Layer 5 of a small transformer language model trained on English Wikipedia (9 layers, counted from 0, width 96).
A neuron's activation on a vector x is GELU(weights . x), where the dot is the dot product.
The model reads these tokens: " with" " his" " home" "town" " club" "," " Tha" "me" " United" "," " as" " an" " inside" " forward" "." " His" " performance" "s" " led" " to" " a" " brief" " "

The vector x that enters this layer's MLP at each token. A number n stands for n times 0.042.
0 " with": 15 18 -27 36 -22 -62 8 41 30 33 -25 10 17 19 -23 -12 -14 -21 -22 -5 -43 11 2 11 -11 40 33 0 -24 -15 14 8 20 -72 -6 -18 26 -33 -25 39 -6 -28 -16 3 19 32 -10 -26 -24 -31 14 -19 41 24 -32 -13 22 -3 -8 -15 40 -29 -3 38 16 -35 8 21 20 12 18 -46 -1 -10 -7 -29 25 3 -9 -5 -9 37 -25 -14 -34 4 -9 -27 20 -6 -9 25 3 9 -21 -7
1 " his": 11 47 5 -11 3 -47 24 20 28 54 11 -15 23 10 12 -37 -47 -24 -10 15 -28 -27 -3 3 18 38 35 27 9 -20 34 29 -1 -56 14 -6 21 -9 -19 6 14 10 -7 -7 -3 28 -33 -13 -4 -4 13 25 57 34 -14 -16 31 1 -10 -11 68 -30 -30 0 -10 -31 -4 -2 48 -32 5 -2 34 -6 -17 -52 -1 -17 -4 -37 21 19 -12 -1 -22 -14 -15 14 31 0 0 23 1 -7 -22 -15
2 " home": -15 36 -10 14 2 -35 -20 8 28 49 -22 1 -1 -10 53 -21 -45 19 23 -25 -13 9 4 -11 -33 26 12 1 36 -16 11 0 24 -13 14 -47 32 3 -47 -11 -27 1 -35 -9 -5 12 18 8 0 -36 14 17 45 -37 -47 7 10 2 -16 -16 48 -57 14 -19 -10 4 -12 2 24 -18 2 -9 1 -29 -43 -30 29 -22 -16 -52 -39 31 5 9 -42 -2 22 4 12 52 17 23 -10 9 -18 -31
3 "town": -5 25 38 -8 -2 -43 -10 5 34 35 -29 12 7 -10 42 -16 -56 12 13 23 -30 -19 -8 -31 -13 62 4 3 17 -36 26 9 -3 -29 9 -34 12 2 -25 19 -7 -61 -28 -14 -12 -29 -13 -17 0 -19 22 5 30 -19 -27 10 -18 1 -3 -2 29 -33 10 37 -14 10 16 20 32 -14 11 -2 26 -32 -41 -21 19 -4 -12 -44 -50 35 1 8 -8 -13 14 -21 38 32 3 16 8 13 -30 -39
4 " club": -18 78 -5 -10 -15 -35 -10 12 26 44 -26 -3 9 -18 26 -4 -64 -10 8 -2 -28 -6 -9 -8 -13 33 30 -7 -3 -30 23 1 29 -46 7 -32 6 0 -30 17 -6 -41 -20 -8 -21 -5 -5 -19 -6 -22 30 -15 35 -2 -44 25 7 -22 -23 3 26 -3 16 25 -10 16 -12 24 24 -11 5 -41 24 -32 -33 -6 -5 -24 -13 -22 -48 10 34 2 -20 5 42 -21 20 46 -1 16 -2 4 -4 -44
5 ",": 0 22 -18 -2 5 -45 -12 15 22 7 -23 15 -1 29 -18 -14 -54 -11 -9 2 -43 13 9 -7 -8 86 25 4 -7 -5 -9 -14 -28 -49 5 -24 27 16 -11 39 33 -7 4 -18 -1 43 16 -13 -28 -12 43 10 36 3 -62 7 7 -35 -37 -11 40 -8 -20 18 10 -5 8 -17 21 -10 -12 7 -12 -31 -50 -1 -2 32 -31 -12 -9 -6 -19 17 -11 -15 19 -11 24 57 15 41 3 0 -2 -13
6 " Tha": 36 28 25 -20 6 -4 11 1 34 9 -4 -21 -21 4 40 -2 -51 3 -9 -10 28 -16 -21 -62 19 42 -12 -9 34 -41 -9 20 8 -13 67 -32 31 -14 9 35 3 26 5 -27 4 8 -31 -10 29 -18 31 -4 32 10 -23 7 19 -36 -20 -31 45 -26 -18 28 11 -33 8 14 23 13 3 -3 -30 12 14 -21 -12 -26 -29 -35 -43 25 2 -33 2 -43 33 -20 -8 -1 -14 -47 -6 -19 -9 -8
7 "me": 2 29 -21 17 -2 -10 -3 -14 19 -5 -22 13 -38 -9 57 -31 -18 26 -21 -3 -4 26 -8 -47 -49 22 -20 -9 32 -72 -28 19 -6 -3 -7 -56 5 18 14 34 10 18 8 -45 11 -2 -5 -3 29 -28 32 -32 27 -19 -22 15 18 5 -2 -35 35 12 18 42 -20 -8 -9 -12 39 50 -12 -23 -16 -4 -1 7 7 23 -12 -44 -21 30 -18 -27 3 -13 44 8 11 11 4 -27 -21 19 -23 -28
8 " United": -7 47 1 -22 31 -35 9 -13 5 -35 -22 3 -35 -42 56 -32 -30 -21 -21 4 -37 -7 -7 -16 -6 22 -9 -24 18 -39 38 -15 0 -20 9 -32 26 -12 4 59 -8 -36 -12 -24 -2 24 18 -3 14 -24 -13 1 23 -47 -17 -25 4 -34 1 -46 46 -28 -27 -2 -10 -3 -25 12 40 -36 -7 -5 -18 -30 -1 41 27 1 3 0 -23 31 1 -23 9 -15 34 2 -6 40 -15 0 7 28 -25 -45
9 ",": -7 -3 -5 -19 24 -42 12 0 18 -9 -35 -6 2 33 -16 -32 -51 -5 -13 7 -49 6 -7 -17 -11 72 23 -20 -6 -11 -21 -29 -33 -35 0 -30 32 18 6 46 29 -7 -5 -31 -5 43 9 -29 -6 -20 34 -3 18 -18 -64 -3 -6 -55 -22 -17 39 1 -31 1 14 -1 -8 -14 36 -9 -19 0 -22 -27 -10 -1 17 28 -9 17 -17 -10 -36 18 -21 -17 19 -7 -6 55 10 41 11 13 1 -17
10 " as": -9 12 -30 -16 11 -23 19 8 31 -9 -51 12 -5 -16 16 -68 -4 -25 7 -3 -24 17 -36 -15 24 52 30 -11 -39 12 -5 -21 26 -63 -7 -1 45 -15 -12 48 2 18 -1 -13 40 13 -12 -26 -9 -15 18 -7 41 32 -22 -2 -27 -6 10 10 55 -28 -9 -7 18 -5 -3 -16 44 37 8 -5 -21 -6 7 -6 9 18 -15 -10 -3 29 -34 -3 -66 -15 23 -18 -8 -6 -22 7 36 5 -4 -30
11 " an": -5 40 -8 7 4 -22 25 -4 -1 59 -20 -6 31 17 41 -58 -51 -8 -9 7 -50 42 -7 20 8 47 24 12 2 -3 11 6 -1 -48 1 6 1 -23 -21 23 7 15 -27 20 23 15 -32 -8 -15 20 -2 9 34 -2 -5 -37 16 -11 2 13 94 15 -29 -4 1 -10 16 8 15 24 9 -25 32 12 -13 -15 32 -4 2 44 19 29 -41 4 -24 -53 1 13 16 -6 -5 -5 10 6 -24 -10
12 " inside": -26 20 16 51 8 -44 28 -6 16 36 -36 0 5 10 30 -32 -29 11 13 -10 -25 15 4 24 -9 62 11 1 -11 -17 -11 -21 29 -67 12 -20 22 -11 -19 28 -11 -20 -16 -11 14 15 -12 5 28 -65 10 -32 53 -7 -18 -21 -8 22 -15 24 35 -33 28 -17 -6 -6 12 -18 31 28 34 -9 -2 -8 -46 10 38 7 -21 -16 -18 34 -22 -5 -23 16 17 11 9 21 38 18 1 -6 -18 -25
13 " forward": -21 50 -1 33 -6 -42 -8 49 15 47 -31 27 20 -3 36 -8 -37 -15 4 3 -7 6 8 3 -10 55 21 -14 10 -5 18 -12 -1 -53 28 -47 -20 -15 -25 -3 -20 2 0 -3 -21 -3 -18 12 -23 -34 13 1 58 -23 -42 -16 -9 6 -14 -5 -2 -48 -4 8 16 26 -9 24 64 7 12 -9 -9 -33 -26 9 23 -27 21 -16 -28 39 -30 9 1 9 9 1 32 35 17 32 14 -18 1 -35
14 ".": -1 7 -45 12 5 -36 13 29 -6 -5 20 -8 -9 26 4 -33 -44 -26 16 1 -47 12 -18 -10 -19 61 11 -6 -6 -22 67 -15 -31 -7 5 9 -2 -2 -58 15 17 -15 29 -51 28 8 27 -19 -5 -16 16 -30 30 29 -30 16 16 -17 -18 -26 53 17 32 35 41 19 1 -21 22 30 5 7 -9 -2 -10 8 32 7 -42 -11 -43 8 -4 -18 -23 -17 13 10 -5 15 15 22 20 -17 29 -2
15 " His": 20 38 8 -24 -5 -35 22 -2 24 32 14 -7 15 10 32 -51 -31 -5 -13 22 -46 -20 -13 -7 34 24 17 44 4 -31 25 17 -3 -74 24 -4 -2 1 -18 13 5 16 -21 -20 -1 22 -7 3 14 14 21 15 49 38 7 -5 33 12 -10 -25 73 1 -11 -1 -16 -16 -2 6 45 -1 4 2 36 -15 0 -40 -30 -12 -5 -26 1 -6 -28 -26 -39 -52 -21 14 22 18 3 16 2 -16 -24 -19
16 " performance": -36 41 -13 12 10 -16 7 26 28 9 -23 -3 31 -16 36 -45 -23 -47 -14 22 -10 16 6 1 -21 17 9 2 23 2 11 2 27 -32 -32 -23 -7 -15 -40 26 -10 8 -27 -25 -20 15 -31 -9 -11 -19 27 -2 50 -31 7 12 28 6 -17 18 60 4 1 -11 -6 15 -25 4 42 13 -5 -11 25 -62 -28 -9 -9 -10 -4 -44 -12 7 -9 -36 -77 9 28 17 26 33 35 18 11 -19 -28 -30
17 "s": -19 42 -16 3 2 -9 6 39 15 -3 -11 -15 52 5 14 -35 -36 -25 -3 44 -72 9 13 27 -20 18 19 -3 13 -13 -12 17 21 -40 9 -5 -3 1 -33 -1 -23 -12 -25 -31 -3 -7 -15 -24 -12 -6 30 5 56 -19 25 8 3 -1 10 -10 41 -47 -11 20 -28 33 -22 0 24 -12 -9 -6 -21 -49 -47 -15 2 -3 6 -23 -28 -20 -25 -34 -44 -11 0 6 42 41 8 44 -4 -9 -28 -12
18 " led": -15 29 -18 -2 16 -73 4 11 11 -1 -8 -4 31 10 1 -46 -36 -16 3 18 -24 -6 -13 -8 -10 9 -7 12 9 30 28 2 33 -54 28 -17 -15 -21 -36 -6 4 3 -2 -10 7 -15 -18 3 -12 -34 35 12 47 2 -53 -11 10 19 -34 -20 23 -93 -26 14 -2 17 0 29 25 -21 19 -36 -16 -33 -3 -33 17 -14 -26 2 -22 19 -18 -30 -25 22 31 -16 -8 38 -24 20 1 -22 -10 -3
19 " to": -3 4 -43 9 -17 -78 14 30 24 4 -9 -1 41 7 -16 -33 -31 -42 -12 -21 -44 -12 -8 9 -23 26 34 10 0 -7 35 3 21 -70 -7 -15 5 -14 -42 32 4 -11 -21 -14 8 19 8 -9 -35 -7 0 -7 51 42 -13 17 5 8 -23 -21 28 -69 -6 28 8 1 18 7 40 11 -4 -30 8 -16 14 -8 15 8 -7 -10 -10 4 -52 -15 -32 0 8 -10 11 17 -6 20 17 2 -24 15
20 " a": 14 27 -10 12 -9 -40 17 14 25 45 3 5 25 -2 17 -22 -48 5 -7 18 -33 10 -17 -19 -6 65 13 19 -1 -12 8 -12 -2 -69 21 12 36 -3 -39 -14 -4 10 -30 -3 12 1 -33 -7 2 1 -15 8 55 44 -14 20 -9 -12 -41 -16 51 -18 -25 21 -5 -2 -17 0 23 8 9 -42 46 21 18 -21 10 -26 -8 18 0 39 -34 22 -15 -22 -20 -1 34 -7 -11 36 0 -32 -10 25
21 " brief": 0 20 -21 16 -4 -32 21 23 52 44 -12 5 22 -6 40 -40 -35 -36 -13 -18 11 27 25 -12 -39 30 7 -17 7 8 8 -13 -15 -60 -5 -51 -8 -16 -37 -13 -28 31 -20 6 -5 5 -8 -5 6 11 19 11 18 1 -18 31 16 27 0 10 63 -28 -24 -26 13 2 1 -1 61 26 3 5 4 -28 -14 21 35 -1 5 -20 -7 43 -33 44 5 -23 -2 -7 31 18 28 49 4 -34 -22 -5
22 " ": -40 29 -33 11 -27 -27 9 40 85 23 20 14 18 -29 18 -59 -16 0 -6 -14 3 44 8 -6 2 50 27 6 43 11 30 -7 -20 -29 -15 -26 29 8 -5 2 -6 23 -15 0 18 18 6 -9 -3 -10 10 9 22 28 -3 -11 -16 -7 -2 14 36 -27 2 -8 -20 26 -37 -15 28 -70 19 -43 -48 16 2 28 25 3 -38 -5 -43 2 -17 -4 -13 -22 7 -14 -2 -26 32 5 -6 6 -5 12

Each question shows the input weights of one neuron of the MLP. A number n stands for n times 0.0057.

n63: 0 -5 14 31 -27 31 36 -20 -15 -10 16 0 -6 12 -5 -14 -3 29 1 -1 -14 5 -20 28 -18 -18 0 -50 -29 21 -39 6 -12 -7 35 32 -6 14 19 2 -4 6 -49 32 -24 29 -1 26 3 8 -28 -30 -40 7 -55 -9 -25 12 12 22 62 -23 -14 15 3 7 -13 16 6 3 -51 25 -17 1 -17 -3 -23 -44 41 -15 -22 -10 19 24 -4 -29 10 29 4 -15 55 38 7 -45 -14 6
Which token does this neuron like most? 21 " brief"

n23: -9 17 9 50 -17 -12 56 -19 -32 -9 -3 -23 9 21 60 11 5 9 44 -3 -24 -34 37 -57 -6 8 46 -3 0 -18 5 -4 -10 25 -30 -1 20 -2 24 8 -16 6 -9 -37 33 -1 26 9 16 44 -35 9 40 -12 7 1 49 -24 -9 43 -2 -30 -4 -26 -4 11 14 16 -29 -8 -3 24 -4 13 -5 -25 45 0 -41 -29 30 -22 -13 -16 9 32 -67 -36 -82 -6 -3 -9 -11 8 -29 -40
Which token does this neuron like most? 2 " home"

n104: 2 9 -8 -4 -19 6 43 17 -1 13 16 -27 -25 9 22 22 4 -1 -13 -29 3 9 -29 -31 2 -26 18 7 20 -32 -17 15 -16 -18 15 9 20 -7 1 -1 45 45 40 18 -31 -4 7 29 17 2 -41 -16 1 -18 -10 20 4 46 19 -36 -44 8 6 -24 25 -40 -19 -27 15 17 22 39 -34 18 22 -12 22 1 -42 -7 29 28 4 -29 10 -10 7 -5 -15 19 -13 -36 12 2 -4 7
On which two tokens does it fire most, strongest first? 6 " Tha", 7 "me"

n237: 17 41 11 -23 27 -23 23 23 43 -24 7 15 32 15 -41 -5 44 2 22 -19 -17 -23 9 14 -37 5 20 -20 -29 3 49 33 -12 29 -10 -20 30 10 -9 56 -15 16 12 -15 -14 54 -7 4 -26 -19 -16 -57 -39 7 -7 11 4 16 15 -1 -31 -13 -11 16 -3 -31 61 -44 -5 32 1 -21 -17 12 10 -3 41 21 8 25 41 40 -11 2 61 19 -24 1 4 -18 1 -1 -12 1 -3 -7
On which two tokens does it fire most, strongest first? 0 " with", 19 " to"

n80: -5 29 -2 51 -10 24 -41 3 -7 6 46 16 17 3 -7 39 -8 17 -31 -15 24 27 39 -20 22 -20 -11 18 11 3 19 -19 -1 -18 19 15 7 -7 -35 -10 25 17 -26 8 12 -36 -5 39 -45 26 1 19 -15 4 -8 -61 -8 16 -11 29 1 -21 9 -9 18 -7 7 -3 12 37 -13 -20 6 1 22 -5 14 -19 -28 16 10 -27 -36 8 -34 22 18 -4 -30 30 31 22 10 13 53 -27
Which token does this neuron like most? 13 " forward"

n108: -28 -20 23 -5 -20 -8 28 -10 -18 -8 -31 -3 -47 27 34 6 -32 0 -13 -7 -23 -1 -32 25 -24 -20 9 -41 0 5 -33 -17 5 -3 53 -14 -14 -12 17 1 50 3 -38 -20 15 -27 11 21 11 29 40 -16 -30 -29 17 -34 -4 -13 4 1 11 -11 -58 -19 -28 14 20 12 -1 0 25 -4 -36 -20 12 13 -40 0 -21 -4 -17 -21 11 -27 -10 4 -16 6 34 -11 25 -2 -13 49 3 -39
Which token does this neuron like most? 8 " United"

n56: 1 -22 -39 10 -22 -26 -36 21 -31 -5 19 -18 3 -7 -25 19 -3 -29 -3 15 -35 -2 -40 -17 2 -7 -12 -13 -24 1 17 -47 5 -32 6 43 -19 17 -13 36 16 1 -8 -5 -35 -32 -18 -35 34 -13 -25 25 -17 19 -22 15 -22 38 -9 10 -1 -44 35 -27 39 -3 27 -9 -2 -26 -17 -3 -13 47 -12 -22 -20 16 16 7 38 -7 43 -20 5 15 29 -5 -36 23 29 38 22 9 -30 17
Which token does this neuron like most? 19 " to"

n240: 25 3 36 26 -43 -29 49 4 -34 -9 27 57 36 8 -12 3 -65 17 47 -26 0 24 1 -43 -23 -9 -27 -35 3 11 -24 -1 -18 10 -42 12 -1 26 -2 5 10 5 20 30 -15 30 48 -5 24 -27 -2 -2 -3 24 19 29 24 -31 16 6 -68 26 -12 -66 -6 -47 32 -11 13 6 38 6 7 49 -31 14 12 -25 14 -1 -1 -10 13 -42 1 22 6 -9 -11 -12 -8 46 -59 -12 14 16
Which token does this neuron like most? 12 " inside"

n123: -47 -25 37 -1 -2 3 7 -7 0 -25 21 1 3 0 0 17 42 -23 -36 54 -26 -9 18 -18 18 -2 -19 -57 19 26 15 -35 1 17 -12 15 17 -21 -28 -34 20 -28 24 -35 -18 9 -8 -22 -10 42 24 17 35 -6 5 -10 61 -8 -25 -19 6 -7 5 -48 -25 19 9 10 -67 71 -29 -10 -14 19 -33 -3 -20 -16 44 -35 -5 -37 32 34 -42 31 -19 9 -10 -14 29 13 -13 21 -17 2
On which two tokens does it fire most, strongest first? 16 " performance", 17 "s"

n209: -17 13 37 -30 -36 62 16 8 -22 0 -32 2 -52 12 30 -3 26 -9 29 58 23 -23 -2 9 11 -15 31 21 2 -10 37 1 -15 -31 14 -34 14 9 -3 18 -7 26 -3 -14 -6 11 -24 14 15 16 27 -5 40 -16 -14 1 -12 -19 -18 42 35 6 16 -31 36 -8 -34 -20 29 7 -35 30 3 -13 1 -50 -6 -1 -1 1 1 40 66 48 -14 1 -43 9 18 -41 34 13 -30 -8 24 14
On which two tokens does it fire most, strongest first? 1 " his", 15 " His"

n212: 19 -14 4 5 8 3 -35 17 -8 22 18 -28 27 -1 -41 18 3 -43 -9 8 -21 2 -20 22 -22 2 30 8 7 17 -11 -15 16 48 14 -12 2 -33 6 -23 22 -17 2 -54 2 -45 16 -12 -20 9 9 -42 -42 -3 28 52 -17 5 -13 32 -9 -27 22 -12 -7 -2 11 -28 6 -37 16 -14 36 -28 18 -36 1 3 -3 3 -17 1 -16 2 3 28 12 11 -28 14 47 -1 -27 17 -45 -15
On which token does it fire most, and how strongly? 17 "s", at about 1

n189: 7 0 8 -7 -10 -16 11 30 -51 -7 8 14 -26 22 41 -24 -23 0 -4 8 -35 -11 5 -40 12 4 -28 34 -24 33 22 19 2 -1 -1 35 17 10 -22 -11 -21 -8 35 -51 1 4 20 -37 11 -19 -27 -10 -34 -15 13 -10 34 -2 50 0 -4 10 -24 -55 7 -36 15 -32 -36 -25 16 -20 3 21 -2 -22 4 42 -52 -14 -35 -59 17 -1 33 -27 24 -14 9 21 -12 -21 -1 -17 -9 -47
On which two tokens does it fire most, strongest first? 14 ".", 8 " United"

n195: -16 -5 9 -2 -54 -4 2 -24 -28 1 24 -12 -15 -35 45 20 -2 -24 47 -1 33 37 11 -51 40 -6 24 -15 -10 -47 -2 -22 11 -23 -20 36 35 -16 12 -28 -16 2 13 -1 -8 -4 -25 -27 15 46 -38 -3 13 15 -26 -24 15 18 11 19 14 34 -8 -2 2 2 -2 65 -17 16 -29 7 -24 18 -21 44 -6 -26 -20 -27 -34 -52 38 -11 -1 10 36 9 -8 5 -25 -13 -2 2 -2 2
On which token does it fire most, and how strongly? 6 " Tha", at about 1.6

n29: 22 -3 -6 -6 14 21 26 -12 19 9 14 -30 -47 28 -4 -13 1 -14 -41 25 15 -4 6 -2 21 -17 2 8 1 25 -32 2 -28 -20 28 -3 -10 -37 68 -40 18 15 -14 40 34 -1 -19 41 -36 1 -21 4 6 7 34 -4 0 -20 -10 23 -16 14 -7 23 -8 -35 32 -5 -1 -10 16 12 -5 -1 3 20 -36 -18 -43 5 -15 6 6 -22 23 8 -3 -11 28 -20 2 -27 12 46 37 -12
Which token does this neuron like most? 6 " Tha"

n177: 2 8 -18 -60 11 2 26 -16 -37 31 -8 34 26 -42 -2 -41 6 25 6 -16 46 22 15 10 13 8 2 -4 -47 20 -5 0 11 -14 -15 18 -38 9 -19 49 11 -13 -4 29 -32 -30 26 -3 -53 15 -1 -30 22 0 -8 10 1 15 6 6 30 -17 -27 11 -10 18 20 -12 -27 -18 35 -17 -40 -8 11 -8 -8 2 -10 -23 33 -12 14 32 12 24 -23 69 -16 -16 -6 11 6 -6 82 -6
Which token does this neuron like most? 10 " as"

n152: 29 15 17 -22 -35 15 13 8 -8 14 6 -18 33 -8 13 26 -12 6 12 39 16 16 -18 -9 -31 19 1 11 -8 -29 -7 29 8 5 -30 12 -20 -1 -10 13 67 -40 18 5 1 -45 -2 8 -14 20 -19 9 29 -42 -23 18 -19 -6 2 -18 -64 35 3 -35 -11 21 -37 6 15 5 17 -36 5 33 -26 5 48 19 17 -48 16 -18 -17 36 -28 -13 50 -10 -24 -13 -5 35 27 29 -17 -5
On which two tokens does it fire most, strongest first? 3 "town", 4 " club"

n126: -15 2 -37 21 10 8 -22 12 3 25 16 11 29 -19 -10 51 -17 3 11 -16 8 -6 -31 4 -25 -28 -29 5 -3 -2 -5 0 22 0 3 43 54 24 -28 0 20 1 13 -5 18 -6 4 5 11 34 16 40 -12 13 21 58 -4 -26 -36 42 18 7 56 -19 -18 -12 -28 39 -7 43 12 -56 35 34 -21 14 -19 5 5 44 19 44 -13 4 67 11 -7 2 21 2 55 19 -6 24 -1 -15
On which two tokens does it fire most, strongest first? 20 " a", 4 " club"

n102: -17 19 -6 -6 -25 44 9 -40 44 0 21 13 0 29 5 -13 44 -9 -54 2 29 -11 -7 -8 -1 -22 36 19 -39 6 3 -19 -18 -16 14 -9 43 15 7 -20 11 -35 -4 -7 -20 -28 -31 45 15 -40 -22 14 -57 12 -6 -12 -7 16 -27 14 -42 -27 -15 -34 15 -9 -5 -44 30 -33 -20 -1 -15 55 26 -1 -20 -25 -14 -7 30 -13 10 -3 40 24 5 44 45 60 2 32 -2 1 37 11
Which token does this neuron like most? 22 " "

n176: 4 -37 21 0 -17 -20 11 -35 10 -19 -12 -7 -27 10 -6 10 -27 3 60 -50 15 -30 -4 3 -10 -7 -6 -17 -3 40 20 23 29 22 13 -7 -67 25 -15 -5 18 19 -16 16 7 -4 19 -59 -25 39 -1 -38 -26 1 2 0 -83 9 -28 21 -20 -30 15 28 17 -3 17 45 28 30 1 10 16 31 -33 -9 -3 -25 27 -62 -13 -27 -4 36 -27 12 -6 45 13 -38 5 6 21 8 -1 -5
On which two tokens does it fire most, strongest first? 3 "town", 19 " to"

n166: 29 -34 -24 12 22 -3 5 -20 -26 11 -1 22 -57 -5 5 24 -10 -21 2 -23 -46 -6 -59 -14 17 -9 -11 16 23 -4 -30 41 -34 -11 -46 -10 -5 7 -20 2 30 26 -21 -31 -11 57 28 -9 -32 -19 -11 7 -9 -10 9 6 -15 -25 12 -23 5 32 -15 -18 57 -34 31 -19 11 -42 25 2 -12 17 -6 -31 -24 -19 27 13 -19 -39 -16 17 -15 -18 -18 21 29 -13 -31 11 -31 6 -13 -23
On which token does it fire most, and how strongly? 9 ",", at about 2.3

n160: 44 2 -17 -48 -33 15 -36 -28 17 13 -31 30 -35 4 -11 -27 -16 24 -8 -29 -20 -29 0 52 -26 9 -40 -19 -8 18 -6 -2 6 21 23 14 -11 0 -15 29 -7 -27 62 9 -6 -1 25 -21 19 -18 9 18 -25 -7 -20 5 -81 -26 21 -17 15 24 -6 -40 -1 -8 13 -28 7 -36 1 -27 -21 15 12 -4 -9 2 -6 0 82 42 -24 42 5 -8 14 41 -22 35 -25 6 -5 1 -25 22
On which token does it fire most, and how strongly? 9 ",", at about 1.8

n165: -15 -41 -25 -20 -12 -22 -13 9 51 33 21 4 -16 -22 -14 18 30 -38 36 17 -11 34 5 20 -6 1 35 -41 -10 7 15 -40 -25 -21 -30 2 -25 -1 30 33 0 17 11 -25 4 -19 50 6 -28 -13 -6 21 12 -13 12 40 19 33 11 16 24 23 12 15 -2 1 32 -13 -44 -10 15 11 -19 8 -7 4 41 -1 9 -31 6 13 55 13 40 -47 -19 24 -14 12 -14 38 30 -1 9 -8
On which token does it fire most, and how strongly? 14 ".", at about 2.1

n225: -9 -3 32 27 -8 0 24 4 10 -9 5 -42 -47 33 -13 13 16 19 32 12 14 -23 -9 1 34 -2 33 -42 14 8 -9 -5 11 -19 -25 -50 17 -7 -22 -11 -7 -31 -5 14 9 8 -21 16 31 -32 13 -15 -58 -4 1 -8 -6 -15 -22 43 41 -17 20 -29 0 -18 17 -4 15 4 25 36 7 -27 -27 -9 -17 -45 -34 38 17 -16 43 -5 25 0 -1 -5 6 -1 -6 -31 47 62 13 -12
On which token does it fire most, and how strongly? 12 " inside", at about 1.9

n87: 13 1 8 -48 -30 79 -33 30 -28 22 -15 21 64 25 2 17 18 5 32 27 -6 4 2 -11 -25 -20 14 -2 -44 -33 -9 -58 -55 -14 -30 51 -4 -6 -51 34 -24 3 -4 40 8 -4 -17 -14 16 26 -8 -20 20 -1 -32 -22 -2 1 -12 -12 -28 -23 -5 -51 7 10 2 -14 3 13 27 -31 16 -3 -21 -12 29 -42 26 1 -7 45 24 36 15 -2 -29 11 29 1 -7 24 -8 1 -3 -9
On which token does it fire most, and how strongly? 20 " a", at about 1.9

n82: -40 -19 -1 -27 -14 75 -9 6 -5 9 18 -10 3 -9 -36 26 -18 -32 -5 -49 -10 -43 -10 -36 27 -13 -26 0 21 -45 -17 -10 -26 -20 24 15 25 39 6 26 32 -4 6 -55 -7 31 -32 -40 32 -8 -26 -18 -41 30 -23 -22 -34 8 0 16 -29 1 -30 20 22 -34 -2 13 9 -2 -38 -12 -7 38 -34 17 -25 23 -19 55 34 -23 5 -39 -6 46 -26 -26 1 1 -12 19 -4 14 25 53
Which token does this neuron like most? 9 ","

n70: -32 -67 -22 -1 15 25 28 -12 5 -36 37 2 -28 12 2 39 -12 -24 45 -30 -2 -15 -28 -36 -37 29 17 -3 4 9 -24 -4 -16 7 2 -17 1 -11 39 -1 20 -19 35 18 -47 -33 -41 -19 16 -49 -24 14 18 -39 4 20 -21 20 17 7 -4 -45 15 -15 3 16 -22 2 -3 7 -38 -1 12 11 5 26 10 27 8 7 -40 1 1 22 11 6 7 -11 11 -7 -28 46 -12 -32 -30 18
Which token does this neuron like most? 9 ","

n60: 18 40 38 7 2 19 -11 -24 -32 1 20 -1 15 28 -12 -17 6 43 39 52 -8 -16 26 35 -10 -33 -28 1 12 8 13 -11 -29 -30 -30 -31 8 -18 29 30 49 -15 -10 27 -25 -13 4 23 -1 27 0 -17 10 6 -12 9 17 -11 -17 41 -31 -27 0 44 11 -26 18 21 -40 -11 -31 -10 -35 -7 14 14 -31 -9 33 -16 -8 19 -16 -18 -19 -12 -6 -7 24 0 -4 29 17 -10 -49 -39
On which two tokens does it fire most, strongest first? 3 "town", 17 "s"

n68: -7 -15 6 -41 16 6 -18 12 34 13 -35 4 -3 14 -4 60 -52 -4 -1 22 -10 3 37 -10 -21 9 29 34 45 2 13 9 -23 -5 -14 -6 18 -2 -17 -9 11 16 0 2 37 -26 64 30 -58 2 -14 -16 -32 1 13 13 -36 -26 52 -26 -31 -20 -37 -19 12 29 16 -22 -4 4 17 -17 18 1 -13 1 -25 -30 9 -7 -23 -45 -1 52 47 3 20 32 19 11 34 -6 -16 36 1 18
Which token does this neuron like most? 5 ","

n55: -49 -11 -32 1 -22 16 -52 46 -10 11 -3 21 -1 -22 -10 2 1 9 3 -56 24 15 15 -47 -17 8 23 -33 -20 13 -28 -2 5 47 -5 -28 25 16 14 13 -21 -6 23 -52 31 8 20 5 23 31 6 48 7 -33 -50 -18 3 7 -31 -23 33 -24 -4 43 -2 -8 38 33 -4 -5 -2 11 22 18 -4 -37 -40 -8 30 -9 77 16 41 -4 23 2 33 -26 -6 4 13 -34 23 2 -11 9
On which token does it fire most, and how strongly? 7 "me", at about 1.9

n147: -27 -30 -15 33 -47 14 3 -29 4 -4 -31 -18 23 33 -7 22 -12 14 31 7 -35 16 29 -27 -58 -1 -8 7 -2 12 -1 21 -26 31 20 -20 52 -52 15 -3 -6 30 31 -37 -19 -34 23 7 41 -16 26 -39 5 -1 13 11 22 -24 11 14 -5 8 15 -44 -40 5 -28 57 -7 -4 -8 -17 23 12 -49 22 19 -43 -37 6 -15 23 5 19 -38 8 36 0 -67 -7 13 -5 -21 19 -12 -19
Which token does this neuron like most? 2 " home"

n117: 7 -1 -24 4 19 13 7 -4 38 10 37 19 5 -16 -49 -21 -15 0 -4 -20 28 40 -16 25 -2 2 18 -4 2 -11 -25 -17 2 46 38 -28 20 -27 -18 -29 -6 -13 -11 13 -51 -51 31 -7 -21 2 -12 -37 -5 44 5 24 5 -10 25 -16 -10 -33 -17 -33 15 -21 14 -13 8 28 -10 -48 25 13 -8 -7 -40 -2 6 14 10 -17 37 15 77 -35 39 13 30 17 -21 -16 32 -28 -17 8
Which token does this neuron like most? 21 " brief"

n52: 22 -19 -61 -53 -39 31 -12 63 -30 -16 -12 -19 25 23 6 -9 94 -18 -40 -13 30 -18 -31 -35 -17 -20 29 10 -48 -31 -40 7 -15 -19 5 25 -13 -42 2 15 -13 13 30 72 -7 11 -13 -1 -6 -15 -12 25 10 23 16 4 -8 13 -51 51 3 -4 0 -9 23 -5 37 -76 -24 -30 12 -24 6 -18 -26 4 -50 15 -21 -19 -25 -17 -14 -44 33 26 3 -2 -22 44 43 -14 52 -17 22 -29
Which token does this neuron like most? 10 " as"

n220: 9 -15 10 9 11 -15 3 -46 -6 -15 -7 -11 -17 32 26 27 39 -2 35 -10 32 39 7 11 -60 1 15 35 -44 17 -4 8 -5 15 2 -19 5 -25 -52 2 -2 2 0 -2 1 12 50 23 -53 37 -24 -31 -28 -2 14 31 -6 26 22 2 14 -37 -40 -5 15 -29 24 -18 -5 22 -19 -5 -15 15 34 -55 8 24 -2 -16 -17 3 -18 -15 -8 -26 2 -39 11 27 39 -29 -29 -37 1 -11
On which two tokens does it fire most, strongest first? 21 " brief", 19 " to"